Layer 16 of a small transformer language model trained on English Wikipedia (24 layers, counted from 0, width 96).
In attention head 1, each number of a token's query is one row of weights dot the token's vector x. The head spreads its attention over the tokens so far by the softmax of query dot key.

Query weights of the head. A number n stands for (n - 500) times 0.0018.
q0: 571,459,543,449,391,379,511,566,561,476,586,549,498,483,532,637,582,475,537,429,505,541,643,436,492,558,483,480,530,575,511,511,456,408,574,385,616,552,492,578,464,576,569,489,494,427,443,453,483,582,402,522,573,517,451,455,451,469,551,547,486,517,470,475,646,497,472,455,370,529,619,487,365,457,667,427,534,575,509,419,505,387,538,492,441,593,576,568,453,548,727,436,470,505,502,535
q1: 571,535,465,515,557,520,553,414,470,569,544,625,428,668,578,522,625,342,708,476,567,383,464,501,409,480,382,411,553,583,458,522,513,632,555,482,558,531,448,455,503,530,637,475,475,461,506,524,574,602,393,530,487,555,420,520,581,517,554,379,593,635,458,416,565,563,550,453,506,453,434,456,462,427,642,463,490,454,509,570,541,538,546,432,467,522,562,260,525,405,577,460,418,405,457,661
q2: 503,619,585,410,579,450,389,587,567,506,509,419,402,412,446,398,439,501,625,371,516,472,546,460,375,545,634,399,512,544,497,480,441,496,470,504,519,518,498,554,558,543,518,335,418,415,532,485,551,416,521,493,528,416,450,422,463,467,591,581,501,436,516,439,541,454,507,576,435,481,562,443,583,505,506,506,496,477,459,545,520,474,618,449,438,567,431,568,418,440,587,521,559,708,459,570
q3: 479,519,447,670,523,502,571,490,642,520,490,455,589,494,401,562,418,581,427,478,564,631,650,484,605,523,613,447,431,529,553,368,449,456,577,428,568,593,437,588,658,445,517,535,549,546,463,432,506,638,412,527,507,593,447,489,415,563,477,617,420,539,494,464,471,493,530,535,552,569,531,502,526,514,560,485,576,577,300,464,397,510,654,389,537,571,516,639,435,654,577,519,499,524,587,487
q4: 487,549,516,601,523,384,473,443,610,506,492,379,363,416,540,596,450,533,524,602,565,499,562,475,561,495,582,469,425,529,517,471,452,435,526,413,571,657,550,466,580,430,518,530,569,548,359,475,555,530,427,417,496,476,470,504,457,509,508,556,321,522,498,496,420,476,488,542,496,564,502,504,459,606,468,612,536,557,402,470,393,500,495,346,424,446,476,597,527,544,525,475,482,531,599,460
q5: 651,580,450,370,524,437,455,457,522,394,535,496,586,392,684,568,528,423,427,601,484,562,551,541,448,525,439,581,621,539,482,510,300,477,451,593,586,586,547,423,454,377,501,451,554,483,512,423,468,439,475,497,470,390,513,397,479,510,458,494,546,477,453,394,469,531,364,617,501,615,437,482,511,507,515,382,344,408,552,380,536,596,484,548,405,523,334,445,501,493,424,583,556,485,520,552
q6: 663,420,558,555,531,550,397,510,446,392,452,490,512,488,517,329,481,517,615,613,391,459,575,566,448,639,387,518,471,323,439,597,512,558,439,429,582,404,443,500,526,512,341,446,391,581,567,588,558,513,494,509,582,482,548,485,664,464,430,427,666,485,552,559,579,391,465,544,533,462,426,604,475,432,486,549,557,512,695,502,649,479,472,695,398,451,577,476,420,550,376,555,491,412,517,396
q7: 368,508,498,697,534,618,554,407,371,652,418,488,513,556,386,415,363,393,401,462,621,439,603,484,527,451,382,408,479,409,484,396,646,549,471,433,499,375,393,566,504,370,453,617,683,541,524,536,631,570,549,354,538,566,683,460,538,767,481,469,359,390,475,591,626,659,574,440,444,367,516,520,525,559,676,565,424,468,553,379,395,393,382,529,511,527,619,599,411,467,605,545,594,316,529,462
q8: 598,610,525,372,488,453,487,570,518,462,552,606,523,478,605,419,595,448,538,502,584,333,359,480,438,520,401,562,534,476,577,564,431,434,483,685,452,447,453,386,414,554,510,522,508,474,539,502,547,514,403,562,433,495,486,548,552,505,469,530,488,413,510,383,477,601,581,504,610,524,490,425,393,521,519,461,453,470,396,517,513,529,455,499,518,517,468,371,579,492,458,471,501,526,359,568
q9: 662,574,524,395,580,353,315,603,526,461,726,549,552,587,302,637,489,637,327,329,508,520,431,531,563,583,531,515,637,424,514,575,584,340,654,390,689,711,633,599,416,457,533,592,237,356,205,363,491,474,620,509,426,559,463,305,498,507,523,488,668,690,241,434,388,424,663,608,446,630,454,546,700,374,501,536,622,544,607,623,632,502,438,337,521,654,353,519,271,472,498,397,374,764,674,367
q10: 514,637,426,450,499,543,407,389,286,442,550,604,608,451,432,412,529,669,384,576,361,411,249,498,447,516,442,657,639,462,547,467,489,439,530,524,490,510,439,360,324,427,530,581,491,521,358,562,444,417,525,451,391,639,447,489,398,389,586,432,481,378,515,586,256,604,360,482,440,614,370,509,736,513,403,629,257,476,739,471,707,473,382,324,310,530,378,450,596,290,475,424,682,395,644,518
q11: 413,435,582,502,556,617,505,454,174,458,465,573,727,502,447,573,547,493,479,655,522,431,627,559,512,561,386,594,594,463,470,548,726,640,500,681,445,477,263,375,592,395,607,598,525,606,621,713,591,607,447,591,440,544,525,443,644,523,626,550,428,305,537,577,514,470,447,401,358,394,205,450,426,542,751,326,332,433,577,388,608,214,470,747,445,466,509,600,338,575,528,369,594,272,497,676
q12: 627,558,548,657,454,589,502,670,520,477,445,424,364,614,361,583,456,338,647,498,554,446,559,533,548,268,434,468,397,302,493,260,425,496,445,436,696,408,575,657,572,459,355,649,557,505,502,608,560,509,660,476,590,532,623,542,469,408,401,409,509,428,582,564,715,645,394,592,510,377,665,594,648,555,463,482,554,589,504,442,315,606,615,558,460,525,697,583,543,463,558,521,612,521,516,463
q13: 397,512,494,80,581,355,658,552,793,693,614,612,475,433,716,466,514,709,320,526,392,644,253,446,626,579,378,340,662,585,639,612,621,471,770,493,472,577,712,558,402,514,605,603,390,411,226,392,519,387,563,449,382,744,367,531,485,577,536,676,534,674,395,464,470,508,678,355,584,640,571,371,457,607,474,710,764,484,391,636,661,436,518,516,787,576,307,653,676,441,162,638,354,568,524,392
q14: 451,677,515,538,512,547,344,556,249,361,390,494,547,582,289,491,601,339,620,584,629,447,637,488,481,552,508,488,671,331,510,403,589,541,507,560,557,316,390,671,468,420,437,596,642,636,557,372,594,498,510,519,499,555,518,296,384,621,589,603,332,492,530,585,379,657,527,604,439,464,468,579,618,611,570,478,337,526,556,360,410,305,427,438,406,446,474,454,300,574,674,491,491,346,472,461
q15: 501,169,513,174,403,320,764,585,961,783,764,648,568,414,630,806,702,806,234,665,381,691,222,309,631,677,451,465,653,551,670,642,695,426,902,533,585,723,810,356,440,526,581,548,240,390,280,476,356,341,552,583,301,545,590,534,463,411,680,557,492,896,212,637,422,575,598,428,693,771,524,350,146,580,417,592,865,357,20,692,651,426,263,463,946,629,367,691,662,399,132,575,313,727,397,455
q16: 502,543,573,529,563,540,537,309,350,486,452,642,343,500,551,406,599,474,430,509,519,324,540,571,410,596,459,431,463,537,666,681,353,664,481,738,406,415,566,369,469,596,455,427,458,512,421,415,647,485,483,588,448,363,475,560,596,567,511,565,551,463,474,593,670,484,455,460,541,502,455,354,404,610,535,474,371,490,580,618,588,567,267,644,395,412,571,405,522,539,411,567,442,362,453,624
q17: 559,560,458,538,505,582,402,367,375,496,506,601,392,647,673,480,608,589,417,438,454,370,502,579,459,497,452,507,511,467,576,602,364,724,524,489,355,477,638,337,473,437,477,575,483,531,519,514,544,538,515,602,393,456,546,648,687,520,432,412,526,523,441,531,498,513,455,481,581,507,494,529,510,487,560,561,473,560,444,662,488,556,259,593,440,402,562,382,538,545,389,541,491,394,546,532
q18: 419,494,403,494,575,532,444,402,434,506,480,605,362,596,587,458,539,421,561,475,418,377,418,565,409,456,402,430,577,450,517,613,494,594,449,601,396,504,516,402,384,450,563,524,505,381,514,540,560,592,527,559,473,520,563,555,495,582,424,372,579,622,402,410,472,486,476,499,589,607,453,476,574,418,542,500,502,472,521,641,588,556,473,516,428,509,588,318,600,424,413,571,542,444,503,479
q19: 437,531,613,486,340,378,464,378,562,450,484,527,522,481,466,587,540,490,472,493,598,587,571,561,571,534,553,531,522,605,419,481,472,404,521,549,503,445,446,565,507,552,544,457,555,554,477,446,366,528,443,494,515,409,393,465,468,423,571,576,412,476,557,538,512,486,468,472,478,573,492,481,484,518,495,425,499,502,584,459,399,399,627,437,540,485,498,577,472,437,550,497,510,614,446,626
q20: 475,538,530,446,421,478,617,531,440,524,350,475,444,607,430,466,478,472,428,564,452,536,498,531,630,491,624,481,514,593,514,371,499,466,501,442,584,446,422,577,560,558,410,535,474,506,428,404,470,497,369,516,598,463,432,493,456,443,539,493,531,538,594,558,497,448,661,462,484,433,529,567,524,415,450,550,593,645,430,552,507,408,658,415,613,604,479,709,337,494,531,507,542,535,507,505
q21: 544,447,535,596,545,469,614,517,548,600,451,435,466,512,460,610,472,442,444,481,612,563,604,461,594,501,498,451,508,462,421,524,412,517,546,358,479,561,484,626,631,503,499,560,473,543,547,507,592,585,495,503,538,550,463,550,475,632,587,535,455,530,570,445,625,450,439,502,555,486,433,564,500,551,503,529,491,495,432,497,425,458,481,443,458,413,561,550,424,546,554,452,527,455,611,492
q22: 456,364,539,487,416,448,521,490,579,602,470,526,575,486,518,600,433,526,380,621,497,676,529,524,544,524,520,493,512,607,469,501,470,493,581,425,471,562,436,593,565,445,567,596,555,521,527,473,568,568,565,441,598,600,519,414,473,508,594,659,487,436,515,534,537,531,545,374,462,448,473,511,575,405,477,491,507,552,479,408,519,408,492,509,514,407,570,692,481,512,562,512,448,474,528,439
q23: 476,526,640,393,572,504,462,437,612,472,483,374,572,423,589,405,404,474,380,412,497,685,532,645,601,418,587,427,435,382,566,433,411,538,472,409,619,555,612,640,516,369,448,491,450,710,394,487,538,570,347,457,639,592,597,494,519,523,482,413,404,569,420,485,613,355,574,556,505,598,672,631,613,530,545,564,563,485,381,584,489,550,634,490,622,354,502,601,486,407,435,569,439,448,632,358
q24: 393,513,315,297,587,587,342,395,334,496,559,687,366,660,473,310,530,599,604,611,572,570,476,538,469,463,523,569,565,413,320,530,492,401,543,650,293,367,587,432,284,554,469,607,436,516,484,455,442,415,540,479,493,554,459,546,444,464,556,445,700,483,599,533,383,407,449,451,518,431,305,492,577,499,482,542,504,465,666,558,620,475,378,422,349,413,428,537,599,322,289,549,525,459,468,491
q25: 703,445,494,549,398,333,492,429,758,522,767,632,447,479,488,562,391,427,462,525,495,511,557,431,351,563,632,692,312,739,517,455,320,277,476,318,699,586,590,465,478,445,410,446,456,423,511,445,457,485,580,455,515,447,376,447,579,484,431,523,481,575,217,320,444,363,529,643,558,717,611,435,415,567,379,404,509,314,339,659,434,698,603,626,628,472,438,411,529,588,546,582,382,667,543,489
q26: 451,386,296,404,535,411,600,501,374,630,457,683,486,519,689,459,577,552,587,513,351,507,405,515,559,531,486,517,566,505,459,488,556,550,568,568,591,386,475,383,367,560,578,553,610,534,607,384,543,525,585,459,616,527,600,549,583,409,499,540,363,484,496,704,422,593,471,331,507,489,425,436,413,577,556,465,325,448,464,421,483,543,426,456,437,500,505,417,608,509,578,368,499,438,416,609
q27: 510,457,448,673,395,576,463,285,440,616,467,434,528,486,691,422,464,588,688,523,473,511,670,540,369,505,520,438,323,566,515,489,423,489,415,491,561,439,468,419,489,407,392,465,569,623,506,581,389,383,480,603,537,423,442,493,519,488,454,414,488,445,573,465,579,499,386,505,493,367,552,535,442,647,445,439,322,536,631,463,439,390,465,493,389,581,574,571,454,634,610,608,591,484,571,540
q28: 220,400,456,552,518,532,669,414,484,604,326,614,498,300,583,361,550,542,612,441,390,463,555,564,456,511,658,525,483,578,402,620,415,632,506,549,323,379,299,461,608,512,764,477,660,601,737,644,715,584,333,548,529,603,672,595,396,611,553,654,387,495,574,572,451,451,360,409,461,507,369,431,378,491,573,383,294,502,445,490,385,466,529,637,391,396,731,462,577,504,539,530,631,271,354,653
q29: 284,539,392,330,466,452,486,638,429,598,609,382,376,623,581,590,511,663,460,381,529,560,497,663,594,511,475,353,556,433,454,554,522,616,529,517,352,619,631,524,410,651,616,482,416,498,432,571,443,429,672,456,461,526,477,401,538,494,440,613,673,582,756,566,629,380,612,426,570,435,687,540,547,430,588,712,711,531,466,539,513,530,518,520,593,585,572,540,439,469,422,400,483,605,488,491
q30: 597,371,734,252,453,216,705,716,784,610,706,681,745,348,377,742,627,440,323,426,395,540,373,314,667,819,466,477,845,337,719,575,498,347,817,505,491,933,801,429,198,563,427,598,22,387,356,369,251,480,611,716,138,722,326,337,221,639,612,637,391,816,358,522,392,588,672,411,691,686,285,344,142,570,571,472,813,392,68,686,587,321,393,442,782,548,102,675,358,367,279,387,229,725,662,298
q31: 424,515,719,608,563,529,444,529,519,298,463,591,530,383,393,512,592,489,621,515,656,431,549,544,242,535,377,598,406,493,521,566,343,610,463,484,524,544,377,508,670,682,442,327,414,317,549,801,470,612,276,723,513,449,442,579,434,456,649,306,577,494,454,397,526,590,415,333,601,655,494,433,482,395,429,612,443,436,478,599,410,579,672,587,609,566,605,355,446,484,581,392,457,559,547,633

Each question shows a short text with each token's key, already scaled and adjusted for position as the last token sees it. A number n stands for (n - 500) times 0.0031.

Then comes the last token's vector x. A number n stands for (n - 500) times 0.0082.

0 ".": 534,530,442,539,597,500,512,511,269,500,488,492,477,506,510,501,458,545,545,486,477,569,661,490,492,502,532,514,492,526,500,510
1 " The": 540,514,451,585,556,449,512,539,303,497,461,480,496,498,512,490,515,545,509,462,506,597,625,469,492,496,501,512,515,517,500,497
2 " second": 509,492,468,584,549,484,503,544,371,473,454,477,528,495,508,494,531,557,488,470,502,541,595,498,480,477,472,518,511,520,500,484
3 " te": 494,480,472,538,504,471,508,564,327,492,475,489,500,488,561,486,517,505,485,497,517,584,498,485,491,465,508,496,513,470,501,486
4 "chn": 482,484,478,544,479,462,507,568,374,510,486,487,489,483,556,492,546,513,512,485,507,529,405,469,474,491,485,470,508,464,501,514
5 "i": 477,479,506,510,491,458,518,551,426,499,488,483,531,479,554,493,491,486,478,512,538,533,493,481,478,510,463,478,467,480,500,489
6 "que": 502,480,497,511,515,438,503,559,296,492,478,476,530,495,487,504,430,445,433,524,521,525,545,483,467,469,468,492,491,513,500,498
7 " us": 542,493,504,526,531,468,507,592,328,485,472,479,508,487,540,495,496,432,434,536,542,558,568,508,485,471,513,527,504,502,500,514
x: 407,564,587,704,377,395,693,394,486,683,459,284,470,486,314,412,236,385,486,305,614,533,626,645,768,543,619,586,419,548,339,561,454,510,459,326,470,270,457,649,528,534,430,503,427,588,435,548,341,393,553,497,495,313,496,606,491,601,606,329,433,464,641,612,449,251,577,714,574,380,660,712,696,530,656,476,430,373,436,219,620,334,510,629,400,372,556,420,310,553,654,508,441,594,480,537
Which token does the last token look at most, and with what share of its attention? 7 " us", with about 60%

0 "on": 519,535,435,541,535,430,518,587,199,489,498,483,530,485,510,503,402,588,562,488,491,599,555,459,476,470,519,490,490,478,501,506
1 "stru": 556,494,458,518,500,439,516,595,328,472,496,486,548,470,546,485,483,592,510,520,523,558,439,458,485,444,522,510,493,477,500,476
2 "cted": 524,517,458,576,535,497,509,588,183,487,462,437,553,502,478,497,527,533,507,495,488,602,672,472,480,475,486,517,503,528,500,467
3 " c": 510,479,460,568,550,485,515,601,276,483,465,471,494,469,551,479,531,515,508,476,545,552,509,458,489,450,528,539,500,514,501,491
4 "ir": 459,430,475,551,538,448,513,620,333,482,480,495,531,477,565,483,542,504,440,537,473,554,503,499,470,494,467,495,505,486,501,512
5 "c": 480,469,503,559,503,509,523,568,340,473,510,483,550,467,559,493,500,422,467,511,484,591,458,457,485,468,491,500,493,467,502,461
6 "u": 495,489,506,548,513,437,516,576,301,489,489,480,565,463,549,491,465,430,453,520,506,590,571,491,463,483,463,492,489,478,501,473
7 "it": 552,504,521,523,546,380,515,626,405,481,475,497,557,492,490,503,463,440,463,573,505,541,420,484,454,460,477,448,506,502,499,482
x: 616,627,461,621,424,535,630,541,237,548,603,258,493,527,497,270,277,361,475,647,511,475,453,773,440,437,358,642,351,576,585,401,633,520,613,598,432,347,482,650,628,363,156,839,394,421,330,555,474,348,408,570,433,664,485,432,556,456,530,432,599,416,477,608,626,427,508,409,489,495,571,693,708,618,535,477,420,398,356,489,596,469,354,390,424,467,422,518,681,421,731,525,545,304,591,392
Which token does the last token look at most? 1 "stru"

0 "il": 524,517,463,550,489,399,503,555,315,492,482,483,526,486,522,494,423,580,544,467,499,575,516,452,473,473,508,494,512,490,501,518
1 "o": 569,496,448,527,524,418,509,562,277,493,509,485,535,483,522,493,480,546,519,478,513,567,503,453,485,460,504,485,492,482,501,507
2 " M": 536,480,443,581,575,490,508,589,286,520,484,486,484,503,511,494,548,540,498,453,516,568,568,471,481,497,511,487,485,496,501,525
3 "art": 508,449,465,559,512,487,513,554,385,491,515,517,500,476,527,508,578,525,466,496,522,548,443,446,482,519,488,496,485,453,500,531
4 "ell": 427,437,460,542,529,434,514,552,344,502,533,468,525,485,527,499,540,476,447,485,484,557,495,458,488,498,507,478,494,476,501,519
5 "i": 443,467,490,543,530,420,511,580,306,501,511,472,530,485,498,493,422,455,427,503,541,557,571,474,481,478,491,474,473,488,500,509
6 " St": 493,492,492,591,535,453,506,595,313,512,475,464,493,502,516,503,444,431,418,513,547,572,554,498,472,496,490,488,487,505,502,499
7 "ad": 577,532,507,573,527,455,493,526,336,486,504,481,501,498,550,490,458,380,397,534,484,513,569,466,493,493,516,475,504,502,500,496
x: 460,621,537,632,492,530,636,586,463,441,423,432,644,481,618,435,576,547,623,461,726,585,462,663,430,395,450,474,435,484,116,681,513,483,391,589,643,418,546,486,628,500,398,786,644,545,491,446,686,645,439,365,450,535,807,390,456,589,610,565,362,460,628,594,582,408,654,725,498,443,355,302,671,354,722,441,523,433,614,272,482,591,619,501,663,443,582,484,471,583,531,220,727,537,345,442
Which two tokens does the last token look at most, in order? 7 "ad", 5 "i"

0 "ct": 522,507,455,558,513,435,508,553,302,500,484,454,543,487,514,504,425,581,537,494,507,584,574,482,471,493,483,483,503,501,501,521
1 "ron": 565,499,453,530,498,414,503,564,243,489,481,490,516,493,529,494,470,569,543,492,506,532,514,436,477,483,491,507,500,481,501,522
2 " m": 518,506,468,575,561,463,507,594,299,492,459,469,509,486,535,486,515,498,518,459,503,546,527,464,487,476,526,546,510,503,502,491
3 "ic": 487,456,501,560,526,453,500,576,304,510,488,450,495,480,549,485,537,489,476,523,486,541,563,487,487,508,513,514,502,507,501,550
4 "ro": 519,474,482,548,496,416,497,573,292,476,467,453,508,490,508,488,497,470,494,461,505,556,477,509,490,449,450,506,513,492,502,512
5 "sc": 476,480,494,562,485,451,515,577,371,494,496,465,508,481,550,497,482,413,451,510,508,572,437,476,489,470,484,485,498,471,503,511
6 "op": 487,515,506,519,454,428,507,550,483,511,486,450,488,495,550,482,447,401,470,522,515,477,336,482,488,492,493,475,494,495,502,549
7 "e": 556,513,500,544,507,394,500,583,236,504,483,454,524,499,488,499,459,439,441,529,525,563,574,477,470,490,474,483,490,509,501,507
x: 442,535,387,659,238,532,695,426,450,395,368,569,604,608,493,724,362,385,376,352,459,671,631,559,434,597,336,704,517,412,440,459,505,378,548,614,595,552,692,619,460,396,499,591,438,615,497,634,498,554,552,555,565,521,613,543,520,369,377,340,388,375,530,585,433,384,472,232,452,174,627,742,483,578,456,631,438,605,729,525,397,470,444,341,288,572,573,484,633,542,614,316,852,348,509,504
Which token does the last token look at most, and with what share of its attention? 1 "ron", with about 30%

0 "age": 516,536,460,531,533,438,512,565,270,482,465,466,535,497,505,497,438,523,548,476,487,566,578,487,482,466,488,515,505,510,500,469
1 " pro": 502,505,477,534,513,511,502,590,304,486,448,477,522,491,533,489,486,515,534,463,484,554,537,502,494,455,500,523,523,500,501,469
2 "cess": 540,491,450,555,531,485,510,590,313,482,478,457,532,486,511,512,555,580,480,504,501,546,550,488,468,478,483,508,493,496,500,509
3 "ing": 500,484,469,587,544,477,500,578,303,483,453,443,533,509,473,498,527,531,483,503,513,578,614,493,481,487,487,502,502,505,499,478
4 "==\n": 478,459,460,563,607,517,511,520,255,495,470,493,489,500,518,497,492,529,435,515,505,601,711,500,482,503,509,537,492,522,500,506
5 "The": 482,470,484,614,555,428,505,543,281,501,453,476,497,495,507,490,465,492,438,513,525,592,645,483,481,506,493,516,515,519,500,501
6 " first": 506,486,496,581,535,475,491,555,345,479,449,481,527,500,508,492,475,453,456,538,525,537,626,492,472,473,473,514,512,535,500,483
7 " st": 517,512,495,532,500,447,502,584,329,494,464,477,510,477,560,493,471,455,450,515,521,528,537,506,480,472,500,526,514,508,502,475
x: 374,743,688,697,416,493,388,435,462,471,455,555,488,465,459,560,301,535,397,416,513,486,678,633,536,388,768,750,306,382,391,682,485,572,430,484,579,630,565,501,456,499,462,475,494,628,536,432,461,758,513,696,534,629,395,523,548,635,420,437,439,415,601,610,612,176,599,623,383,561,501,591,544,261,438,490,641,622,599,425,229,613,640,537,502,401,374,515,319,435,627,632,331,467,828,460
Which token does the last token look at most? 5 "The"

0 "em": 520,519,460,544,520,447,505,531,337,490,489,477,504,490,510,498,432,589,543,482,493,605,514,477,479,481,479,474,498,481,501,500
1 " Sup": 560,496,449,556,575,522,508,577,359,504,480,472,490,503,515,496,494,584,515,469,511,592,588,494,485,499,506,498,485,501,501,519
2 "er": 538,463,458,526,509,455,508,558,373,490,502,485,513,481,518,503,573,590,484,487,525,510,562,497,480,486,500,502,496,466,499,538
3 "ior": 472,454,450,530,520,440,507,589,376,477,498,504,512,488,523,497,580,556,458,488,505,522,500,485,486,467,505,513,495,496,500,524
4 " C": 458,468,463,563,545,469,507,592,333,514,499,487,485,491,511,495,528,476,460,487,546,552,528,473,488,496,513,492,479,494,501,527
5 "ourt": 443,463,471,558,562,454,504,584,336,487,488,487,518,498,495,504,447,477,433,509,515,504,562,482,475,474,500,500,495,509,500,516
6 " J": 491,498,487,574,538,490,506,568,338,511,495,491,482,501,514,495,463,448,425,512,565,555,540,498,485,490,508,481,487,489,502,530
7 "ud": 528,505,498,552,523,517,503,545,358,499,490,518,516,486,551,499,463,452,447,517,490,541,572,465,486,535,525,529,491,474,502,518
x: 450,566,329,694,517,440,606,555,401,379,374,430,443,576,319,501,630,530,478,500,523,446,708,502,405,401,717,312,666,468,364,553,520,726,355,394,455,397,488,530,620,652,483,594,740,493,583,337,719,652,223,481,576,403,584,389,536,622,283,521,204,406,754,637,411,620,490,601,238,438,538,613,455,530,409,300,479,352,557,342,501,650,344,421,456,417,509,479,445,545,364,362,345,643,523,476
Which token does the last token look at most? 3 "ior"

0 " leg": 510,541,474,542,518,510,514,567,306,459,468,491,511,491,545,497,449,542,551,441,452,535,556,503,499,486,501,553,509,476,500,471
1 "is": 513,500,494,440,408,478,509,499,477,505,519,494,481,474,571,499,482,578,518,512,494,553,462,565,530,498,473,514,501,456,501,550
2 "l": 508,494,461,568,433,480,516,618,320,488,464,492,518,492,511,501,524,565,503,470,461,590,565,456,481,492,465,515,513,449,502,504
3 "ative": 506,471,449,586,515,440,503,582,273,483,466,477,542,497,491,503,558,566,475,483,487,558,568,504,485,452,479,480,511,504,500,480
4 " p": 463,486,457,545,507,499,515,607,375,497,463,480,495,495,559,487,502,494,475,485,513,597,495,478,494,454,528,509,505,499,503,487
5 "ri": 484,472,482,577,523,454,522,614,353,502,460,472,519,480,551,488,435,471,461,475,505,590,542,517,492,503,493,510,496,482,501,504
6 "or": 502,491,480,579,489,474,499,614,321,498,463,460,510,500,519,512,469,392,433,546,490,526,530,496,483,483,444,461,493,512,501,513
7 "ities": 548,500,506,563,546,399,502,585,244,480,487,459,524,500,472,508,457,433,415,529,524,556,571,476,478,464,496,505,488,500,500,484
x: 488,411,479,419,211,483,605,433,499,455,228,424,346,526,609,424,369,405,472,381,408,502,480,496,633,423,386,676,555,390,411,489,557,343,630,537,562,635,643,435,587,428,291,605,599,755,480,656,495,589,685,447,683,540,561,591,404,422,491,448,389,575,487,438,512,527,459,399,591,207,449,667,874,424,626,582,340,349,754,640,623,495,477,422,216,436,617,537,444,577,556,506,761,489,563,392
Which token does the last token look at most? 0 " leg"

0 "-": 533,525,456,571,575,533,516,541,273,478,465,491,495,498,514,493,469,535,542,463,484,584,691,479,493,478,508,543,502,504,500,502
1 " Th": 539,516,449,567,560,458,520,576,273,504,458,499,500,492,516,496,500,566,512,463,506,596,599,466,480,489,501,512,496,516,501,498
2 "ree": 534,480,448,617,594,506,507,527,344,496,492,508,497,507,480,504,535,556,469,451,535,586,606,523,472,509,481,467,481,472,500,508
3 " b": 497,485,467,564,516,420,511,578,329,493,466,472,504,481,547,488,519,504,497,471,530,561,530,471,491,475,535,523,513,497,502,479
4 "on": 499,501,477,485,450,447,519,547,372,495,472,512,533,480,556,491,543,492,485,482,481,489,482,450,488,469,490,494,498,470,502,477
5 "us": 429,461,480,552,549,405,506,565,343,489,505,489,521,489,491,505,454,455,418,514,539,548,511,513,465,481,510,486,486,469,499,523
6 " match": 514,469,486,564,567,480,506,555,288,472,479,479,515,496,495,507,425,443,409,508,527,555,608,493,474,463,493,526,494,507,499,504
7 " p": 533,502,495,534,523,478,514,593,374,491,458,487,505,494,548,491,496,475,431,499,513,607,543,483,490,451,525,526,500,500,502,483
x: 330,452,647,936,527,470,426,467,467,590,559,449,396,395,479,605,422,333,431,530,420,501,617,544,704,483,549,577,337,671,438,607,416,446,427,207,590,544,292,503,597,410,459,449,530,500,405,635,534,849,530,374,645,438,569,579,526,765,456,205,523,520,308,514,399,303,332,559,398,589,466,530,604,429,316,391,565,479,524,324,642,578,672,486,513,433,436,401,531,658,462,560,362,461,634,343
Which two tokens does the last token look at most, in order? 0 "-", 2 "ree"

0 " the": 536,528,453,582,545,422,510,532,326,483,445,470,505,491,509,486,475,521,522,457,513,583,575,461,485,502,495,523,521,513,500,487
1 " adv": 520,517,460,534,519,437,510,578,317,485,465,493,514,482,562,486,473,568,523,460,500,570,545,493,483,496,514,510,515,482,501,494
2 "ant": 549,474,461,549,538,437,513,621,369,478,470,485,520,482,540,504,516,556,505,482,518,537,552,480,469,495,481,474,505,483,500,507
3 "age": 513,477,463,572,543,441,503,556,300,476,461,474,536,492,495,498,550,559,480,496,506,541,570,484,469,472,466,504,507,518,500,505
4 " of": 459,495,481,581,513,505,501,611,342,485,461,483,494,499,531,472,493,529,461,508,505,566,599,494,494,499,505,525,516,492,498,493
5 " being": 496,475,477,575,549,555,501,587,261,485,485,480,512,502,491,491,468,502,436,539,491,545,701,466,504,477,525,526,511,540,500,472
6 " o": 481,508,484,541,556,557,503,607,311,493,469,492,488,499,556,488,525,493,466,486,501,569,585,528,500,452,536,529,504,490,502,503
7 "pt": 523,503,501,563,513,432,497,578,306,504,487,452,519,491,550,500,476,462,436,527,496,550,515,524,476,500,457,497,515,473,502,544
x: 497,446,648,511,379,613,399,533,276,542,415,415,541,353,275,615,571,453,522,445,582,548,440,399,674,390,636,824,417,524,583,632,446,790,555,299,663,358,390,646,443,548,369,631,593,627,484,427,619,467,541,407,428,537,320,394,556,452,296,467,402,416,527,352,359,434,491,637,657,590,515,678,660,546,679,565,256,361,615,436,338,359,437,522,432,276,769,485,522,358,509,283,563,423,393,521
Which two tokens does the last token look at most, in order? 1 " adv", 4 " of"

0 "9": 541,531,443,536,545,584,512,555,321,482,462,415,541,510,465,508,455,557,521,483,528,567,617,512,485,504,498,499,483,486,500,464
1 ",": 530,525,417,582,587,574,513,570,281,500,489,490,506,498,532,501,504,539,513,462,486,596,693,445,482,476,502,537,483,512,501,484
2 " ": 485,480,440,570,581,561,516,599,269,493,492,445,486,503,520,494,620,533,476,486,490,572,590,455,495,485,551,514,498,510,501,496
3 "2": 477,472,483,630,562,586,504,584,265,504,478,436,531,504,469,508,507,536,446,490,515,605,576,475,482,529,503,488,491,486,499,485
4 "0": 441,460,468,617,599,544,504,554,315,495,487,434,525,510,472,518,478,522,399,499,506,611,631,511,485,517,489,481,506,499,500,506
5 "1": 483,471,507,595,559,517,497,569,364,477,492,460,554,513,448,517,449,441,408,537,531,518,565,500,494,519,517,472,487,491,500,472
6 "8": 524,486,502,611,562,531,500,581,311,489,498,451,533,508,464,509,412,441,401,520,552,573,589,487,474,487,507,481,479,479,500,480
7 ",": 550,490,517,592,568,548,499,604,299,507,508,492,510,498,517,509,482,449,394,552,545,628,658,453,482,468,494,517,475,494,500,493
x: 340,379,363,561,471,600,457,412,611,587,509,425,460,456,499,503,512,587,468,583,405,635,612,495,694,438,714,393,421,452,305,445,489,573,431,161,536,420,539,418,281,467,284,684,433,650,538,550,671,377,349,563,801,595,742,557,440,496,630,565,269,393,591,767,436,555,474,428,484,424,444,726,567,461,463,481,443,596,502,206,554,557,403,244,672,326,511,452,393,466,626,698,442,448,517,400
Which two tokens does the last token look at most, in order? 7 ",", 6 "8"